Layer 4 of a small transformer language model trained on English Wikipedia (8 layers, counted from 0, width 96). Numbers have three digits each and are written without spaces.
A neuron's activation on a vector x is GELU(weights . x), where the dot is the dot product.

Input weights of the MLP neurons that the questions are about. A number n stands for (n - 500) times 0.0019.
n29: 508559549416526457500459577602694597456594557465505418547486549449628578317561538461502490465505519574451459505465568370541358492478533500535485444602414573590634220600440427319392596576530576609444519439423505405368535495484434480605532521464539511579322599440345481416450534441643456441
n30: 362587605553546457613601438511555336473557435416474413596479385590456389497462520321565556593524462414636554480560540439519345352631297465421458558489596406463420365411552363380536406611500367706454554542580267427604461591554424359489565500538557582598569554542562702486359590402424386357
n48: 215776593496424393554438297316419507467347299402675508283373371452527325485337500433443590632448423601615369641576504597555720427500389636549609363467539493458396364276717511546593462373419837574458476396647473355662455475500804349496542478632628564650357583564437540365187485317514567605
n57: 620590424414407598490378384611509605641500374527643638533690525544517452448340507585365433628602556414482556572380507449711510611666510524616442424608394408493566655417459268569523382475457705447536297433629380423493571294521457577656639676513512408550518648433420244454615703567512455288
n84: 450576354644616327372514523310400464556650520325503611300522541582559404619604604510671467647355242465439529541466531696674322544608541649473493625403725556374575466635559394514454381332527541713613561444490327390593372497346826591568534490472602585432525474585599477696506510477629593494
n86: 590488395659586415554317456375367658460379553451603483605622430497302371482338527517584491517491469634644531503341491549435451376755506591357584329433486531590467564531554527465473580508551452443717397497591397623449535506494311576500488366410658471624550628473505374619573483601441350358
n99: 593440570248500612540530549341479564525538621503464312604473400642225545510456477627542455458473497301549368661566493506506428332481530485503397554469638567493503520406617596559438632247331664408400323426627549360397565667386420555487503413386709410629561559494299416407403787377431539516
n106: 450629587459416642506503590511402641617390599470362384558533561545500402488428581643381364538586483450420607367391515546446478630472467423713349443522357454545420459447705473432776503494405398540408335471477512410464523497547494532470465559350417583573580681448688584623618477555604705389
n114: 688556565500500451568469506511494586523485431424606497571517533380618571667559386300578563578405509630366549512506558349301284567605363639449366633638559686440436431350529393506445503526629318608365423731743497555645494514522379647628470356441550608419472526624503537466433418476439479569
n127: 548618506431497506575395566662517565524509330680506509406610576474431545546444248509446281584414353419532430448421656673577474476512289577367545405416500482433469515680394295638462485686630519388540606497423537477444367534461450524488539436522326449769440454560581454717491342620590575474
n134: 449406368635595581574541663553426245383566564556315432647452504574545508088677319609389488472567612527697512508544682354632487682512589462464567480630556978790484640550496346609464536427606594341529411520648034458369404644547389401492512672512610393558677527436375271426373550468611535435
n140: 577481630431546495525464361336447468403414634597603481538503571289365505356660500411618439412548526541480484454389522548377361492664601563433473676403629537683527548641615541435461592557467442492604569524440454395451476531432453283427570415304446578521472503523490438497557523399688434510
n146: 512473465556706302469628425496328619393314591412580609361581550500457311534309411507892594575377427637675471565382645474489640657643542386553380563457585474438370428551691485366634404558381527566589560589783329265705466518440714560599580471395628358606500356394566648299209584694514504594
n162: 359306572546364591586408384423487497500556477503488468552527271579548491576416202656546572494549640611486464442547588403582543526607359486526511392461467472366644454630469424403492453550559536475506534603568372539473668539522399535506578342140712513405473426459455273450525598483533471519
n164: 637375477558536497461401422483516401515441457451419397486608467527417510439495497458450447658529461502397554444518311463682364485380503416513568493478540490436428462401478769485557351539575435419570495493618452498526482464535646490541614532414514552674617601427339522627660591317454500522
n172: 539541445424615288527432606583540552380497413565684427591332474561503232416497613474673712434483535538349481258383729503681458372558507500430427324573585415295510444538348453493524567551425534276459535543568607455415244617546616222614507589466622452371607589444509427619542477543698401646
n189: 367533337650565370517493407515461361381441429557393404512340500459696617484520457402362436439419437531341463370448778484418647663466399750439554371534652544788533645580484435490477755599553692437536483624557487522503645672572646494373578701324574460687415515458527448517481531446608455586
n199: 386463378685492564642606346610655858685630619507632575440456644450578414520647512512362098362375277618466397436512400445284253664565404511540634469481504628430456425477508384452507319306795248454577369496554125603443429583732594528452381477435478540554526379626489379553454565473200637681
n205: 455350482680408396416409305344662524344572646368432380500646387590591462432540588448532444571157610340288517518457532651379249514510349527521535389425654476340608472541535651493335403520551445479830511381642382568500489449489741578443543548482549372579614625676503677565394534496320511788
n246: 559482509491564599498339496521492526459449467490493654617477510420434640487370445413460401452493588568424487462572509491444537426545489544485568543521569546520448542392481617354566417575391516386480566528496328632570434449566486354491645500411425561515588536643586525543494506441511542663
n280: 461560475524533331268424516492389529417539471438428667508555523366445301452522650495476492426517629515613423390457481658381463462461578590402547354462578513714403428579482637408498548480549549531522355524448455322454463553418516505500553434500602435569631594672476475541301585458538663467
n294: 385629214504529588522594478371447376618643657593273500201374471618509594474500705402872569319495437334430613605364562401500197526462460508535754687508451436591421422496597438421682760767456602881451347645766273804651366739288335279355526496576448543332443550598648579593471508345333586562
n315: 653409470547528375542591574576459512526506346390473532589580406503448311431394570509550565433531529717425531527551488497471372709457365483668523393418447488533380529441578551551548623613687436414389431549534206438431588581400515506423601358488789631480670433464489373585415600646404494492
n317: 593494350527625614491431597433398515453526451429454548314415397255394455399441466432548379470561609587558398561610325470349471534544442477655617571520571273450451515692713466605528482658348416556494351605396476488556351644500572536390381471334511665421414642415553427481386512262515491462
n319: 320348193624444593583591603658665681417553685586530474615469565604534543515728712576445474548663593581332557385563507464672457507536489618368624435458528420476328456567342403522607545550605455450620296892468455482334504588261492625448400595113318514400472353441466289519663421588617515416
n323: 585382646479464622277604329538438387573529390597511529508358529589580453581461525631602553436593290590497544389308408556529472448440495411484452413462399513547554545531578372440649560438530599495473537576643403585412476602654343383473527536448574582503386523523505374426634552386487492646
n333: 382580537580561621443386469487477475383424525495371367558388448530506357582422319565617475456450500481553441480644427528522541497473568300325351429391413412561576634497516410582645486393469543432585414527698562476537611638533408308517352572457380455473526402361559559657556392641294453548
n342: 445426574374631523423527448522409596535308552455448322439467339503379695335638540484555474581510522572469265362454362635506335513611302435481558455746411605536368471644471348391601655547457407503613285737452500425423568701403477500263529438306509602522322311482581428583528465452544381534
n360: 451457596523532686455553407631478388450420521599487564485529355591527393615527521568497479448541568495495542594482560605480703534560605507342361533510505492272471536426490361458594450585611489374577412497639487530548420621555516603620388346433585661560458490575510319354405465562450607530
n376: 368423335556551407635442493480533402607586643699385298513540473538636573507555452594465482489347524660500308561504428943379489493707399614486482298500570514582702347507258482590549489473489416458387576475580769510405152622489504465557650374482464407490413690550467725369500421331418563415
n379: 500530504537394478473652230366559416446360574683325592615334598446469558609775694478799345541500525411591411350429545522471445500500357647478371515624580351398534322291374586564564609859594739388413338449496295514621437479531660651489507393511595605360339440615442535580518249320383577390
n383: 624340509494345409571731479486480639401398521679573539424402582640614473442729306491404452470544442540614552364564375461401468570611500574449515462598362518550387428486567576549615658745604629447488570591427470466396641460526698452488322391324508486387599549666533506638517512488457690517

Each question shows a token from some text and the vector x that enters the MLP there. A number n stands for (n - 500) times 0.0084.

" as": 480370762569477669518583518553450570503428455554542445444523489532499387588407697554441494526499441460448448450504503546479638489451469809431569532651435553553567592587636587496209401551580257538392410517579427463456519650357501462646649568547558224348600392452713495562514566339456530523
The neuron with the highest activation: n199

"n": 481425889539569696536535561463549562542378381579481504435600430478461475539526617563399469688503422475431421430472403430524578390350502685500507540594513504499476546545561664470245440644529356563525536484500467452497522578471398596628574509606468209393646419437583557624563633425526428529
The neuron with the highest activation: n164

"f": 521536856441610599489432540562431510594413345519393574492426410419401510534370675633372554651508537490536403565440510501462458534408540709561602552614560392437489554612543706507259399533426335582398587534459433485480558619552410528584668536479487213418566504469483531641666572448539423517
The three highest activations, in order: n164, n246, n99

" married": 549466691501448680511643414543494525530523453516511483497525451536458388436576692562501528716574487480498471496520408437497640524487534784462541468499447468491540721548567474644221522549590332538462482467514422594480463581497368538552488482515446195387583327452663444574517557532540493469
The most active neuron and its activation: n319, at about 1.6

" I": 522369838564538683493608488591380458527428485556518516456499352646518508575495564592411485562388529445572469547540462426478549477444571701530507424571457401506607499576658642536264530573490281595518533463474413466493533539516511663607473544513455205333530392468573536543621582490449479504
The three highest activations, in order: n205, n162, n383

" degree": 467432726448511644585586592610498627517501501566507502473531448471452408471501526653563586545566447459448486428406539566531695515352489846491437473675496454569516608513612547495225470627499348601344348426460518458522480471445442452625560478681568211368545310474596436517498514502642534466
The neuron with the highest activation: n172

"U": 376447851562555668509523415659479480545438533582461397379482371651417517592570527605472493575449567486555452559531518420514601453346538648590466472547368456523542568533565430523339491637543327673469442357543486482565477569488488642678554496615479206331540401504572454540622508455524468513
The neuron with the highest activation: n360

" st": 471458756447512634647608504515375644491447421597560482453396426526505482576524625564336380635528538577540399469553574407498552533380420747505554445676425523546462533479484605436318442613573353557339532525357466519491466554440550457617624523578460200480579396469591464634564563594499559601
The neuron with the highest activation: n383

" play": 479379770576521592413682535526416507528522497596501424456549357604487398588496591608515499537513520526511434524513457428477593503478439777453477485582540475549504600421667515652246436565473354466460535561492428500410475509470404607616544480609499197414549410479606473735581556514510457543
The two highest activations, in order: n315, n99

"Pro": 401500750547640666466461482597400481487456465601519479380503400564371472535539508619587591487456435500604549589482464513513621448410517713442450387622398515645604587546570482554317476527535380527352448423613471432611547597471374620643397429624487207399514369506720475604554541558425538397
The most active neuron and its activation: n333, at about 2.8

" ind": 489428724617609592638535557495465474503407505533498492461442427525489549426507639514353502631444505521645429470597558421577615555335444718497577377767411466496403440489559633403288437679599388516403397500434536438438523449525513536605638569675470203418610400412521517533532551552466635578
The most active neuron and its activation: n134, at about 1.6

",": 503507765538553643583527497616355498515454389641540573531382478354453477497498634666544510535576520508529445530581498445501567515440431733532544499586417317542491522533615613468274420610526168511436518497460520478527511494441498442611634467437526213407616425452664568565488606413605455564
The two highest activations, in order: n317, n140

" The": 422460868547530635450530462503508548482430429650497474439535405580466422514442610611429561623464435498475413480434472472489643423463510811487470524571353507603610619531571536525341537483544297541472588488564446501477472578430316629649493624541506215389564366438731508487513567427531484573
The neuron with the highest activation: n323

" An": 549431820527544697484541508560508543521442393604537574478482451543552506468479648555387600633442416455476406504528488513528528428402433722556477447639284543564610579541556595531250547524511367579463470462429480435427534507491423620641555568524507213339552383311695496489555608360694446537
The neuron with the highest activation: n57

" Party": 509377818554470709519604567622436591506483419413551430502590453507544412471492505491466627626597458399527407441481559423469649482452521805468484515629308462547501687533616573430247499576563297513476561448472433501499516568415466519661583542645494219374557331450604480573461528460630515472
The neuron with the highest activation: n134

" was": 488455740616566600457605401564495583567472365664520471472521427456450400501465621654415613572482548487399542526409484480470591435559482745530450510542522517606558632521589670536274497552582262497459502412433450497531470559415344538646518578566561210291541400408694488628539504481586440438
The neuron with the highest activation: n86

" two": 465462708520578736521566502540426488521488453578513480440476378496521499581541579567430500533575447531525440473592542491537647517385515927503439426640412513552549604595519554422148555612520317560459413450505447466409586442494449568583536518552535213447510377448605568501448565457594530467
The most active neuron and its activation: n189, at about 1.8

"ine": 522435885480494679567556480461555643517459403569481433425541502560506405491549584558498595569493481491404456404519456457460587386362534821557511495631376512538548630544545569564235434523497317506471597505513459468579550527414414543625636474630482214317534423443658515552574587466508426468
The two highest activations, in order: n114, n162

"imb": 436413881407472675609631482523544607521387400555533424426527454566595412468508683506413531580507423522486375435450391504420622391388482761530529493670465454519574594504540579530260428588490421554337540528496460433664609522484449544575639594655459217370516400446668575640504563557534386435
The two highest activations, in order: n30, n57

"fess": 425545732534532601538597382625343574531533489695506452385389442480444413539578674539446610534439507481627513555466457435526610566414525674484459381572382496564503580490676477634339379523503495557383447482461503376658489616436380682661489542688546213408456337409600447758433453617406514473
The neuron with the highest activation: n333

" adv": 548382693485630639487532598574488547544423406547481538467586478532385359520417691596340531623484420587482561475473497510524635487420405746469525374641487496532504499570566631558245541660513392509351382504492395468425484550477527399601627542671593207394609268416510506653516594567555528445
The neuron with the highest activation: n315

".": 462455769559508643513599524548466509502381417582475443471526454539480402655494587570470503511483471468486451504560442544430720472387504756444476533604413384551569680550648611576319466472550196541404418488617458516562539599451435501678591577532472213439571323464656526638489514481470452477
The two highest activations, in order: n333, n360

" a": 494471746548537655491577525518475492542385406668519487460538466488496425547528611628459537592525387486409426441550555491570665440376544846601494539622457536575557522553538585446303496576550248560393412461553475471467519445389462520640559561577593206361539391471607483552477466425474568508
The neuron with the highest activation: n379

" and": 494480709466464682507528404537427478462397484651538542501476513503506461446619735637457494542595512503496467454568367468520543459465514749411541494566394443565465626552523578552367417563505185527504538452524470495554549533512486564580557564466416203324493412455732506567647596435609464566
The three highest activations, in order: n319, n140, n342

"j": 484500923536498722543515456557566637468425378567512462413597482518570461436569639496378547668504414477494420479500336404485537419325467684484511511657450415539540591553532631592280438582619415596373428465477470424509535592467468592608599554621481220344465383370692591591478599449568515409
The neuron with the highest activation: n57

" part": 516382753572563572412603477645373557525519396574526510516447367563411463628463630541342471552585469549475447477427574541511686535446388789426541457567504454503507568421705540585237507508513361510378528481474474485510443528527466607604523591665534205387592391483583505689575481467611505459
The neuron with the highest activation: n127

" the": 509416781468566618507493508480464485538358399606494512404488432498485415586477654587432464591464437519503451514511475481667607471372565819556552544633424531581547527582581549450308467567535205523455553510553525538477554481394443527655574577554561208383567407473596534496487524371506560538
The neuron with the highest activation: n164

" (": 486397832624573590521543495583485570613332372620460448446429517607471420512538558601469563613452571479518500533489468428469544498477454729501511552659413417510529525632552676546373508526592313624472473511425471413441516565439379554690507537541517204376547403453665447583542484474515369421
The neuron with the highest activation: n342

" in": 461519689539530670544598542603510499541405382629489523458454473549518375545627628598475543569455423473506447468494528561517632540367426769491523550621439490538487506622623591472272444519614170599386353466511533433511443534374494533633457472660564217322563287498634494559508623483539543531
The most active neuron and its activation: n199, at about 1.1

" led": 386432693471558681557496507551472516537474387564576437589461465434464535441584613603402495641579467517530556573521459433538498487446424668544547411574475498572480677478501667481219469601606312518504468429478478400482495497493431550605678563654449196348568304424624535624494569496581579542
The neuron with the highest activation: n134

" there": 510407674607519685474591462616345574580404375560500478520418390426518515545565590551354403531443484462593308490452433574521585491517636733430612507457532449508524651437666594476209472531499255599590589546552428555461662528520463546574626555576390218416596392518702556537483517423472555597
The neuron with the highest activation: n199

" along": 419394749483510669533569561563466472573452472644559436467485475551549440525533635588392437613464401546454443461476400494563615448490479722483629557581514464514540572602650623489200439556595272523401481502542448392514511590401429497664634540585558211356624352505587500588583496357514526501
The most active neuron and its activation: n199, at about 0.79

" soc": 527457700480537587610515516660364550534460489519540552536482448489469452536488613660437534529500545495473480456572585416519621389457389815487466336770418449540471494459657624443223475637505384465326505559436478482467509395502490396627660425446536213370642464475572533564555670442682594498
The most active neuron and its activation: n172, at about 2.7

" organ": 498362760487521608529505578650408490514494402551561644631489437449410482523508616642463537585543497536476445397548501449446621390512352799510557417617459532517517581442619609497256576581502347450375478556466461482420433492508488451584624420585458205400657365455559481645553602461679527539
The two highest activations, in order: n172, n246

"ad": 476496854444500664555472488506333489639458353530568535410454396512539517552448639563459532548473517541612374557565409506487464398400411724508595461637512477511511494577631552578244492636460340660464497457441514389439464459488558534550674637664480212402530409420556591651574604491591424473
The neuron with the highest activation: n48

"en": 471468857503553690530628500540545514557422409575537508514549410527469441540540596544409562629545528479466424438488446451357607386369438712579561515581529472475534606587615540478223557591519376546449491414531486445471445476469431581643584501653546200483548363431564516580523621422447472492
The most active neuron and its activation: n99, at about 1.3

" with": 462423706517525703483438478430437478597513401612526497414475466474509485525627641601500464508503517472562458583517424534570543437450485752489545489528530491574546559580596628491240425526527163627458446471473477410400536470416429538618682641513473209395577509491641538594620518381575517550
The three highest activations, in order: n140, n84, n280

"medi": 460576735519551604432443428561357530559389445531571517389433378531430425547471595592396562547513470441617451475502431504535654497522497721412549481485439516560547710448559521559298551549526399555407522524534570549539489673555309638626510393646438203374480389468696503678512629554516500404
The most active neuron and its activation: n86, at about 2.1

"rop": 453547755439554716514578461552495377540432404602549472374518386577521401510527567649390484625524484534622480493525488493544687482353418773589516489609417506519474441391492566518250458579582402645414495383599520460575418457538457578559512469654440204433498419443669535486552640528528551472
The neuron with the highest activation: n48

"epend": 541413791462622610600495514554437470465352415476601404470508409498544483512433742541443516574557494567547414508513551491570647495297476786478537416661447521583431559528615512500183468632483387576352441452508548407589524459508518558596564461695557213455571388387589538608395529516569529462
The most active neuron and its activation: n48, at about 2.4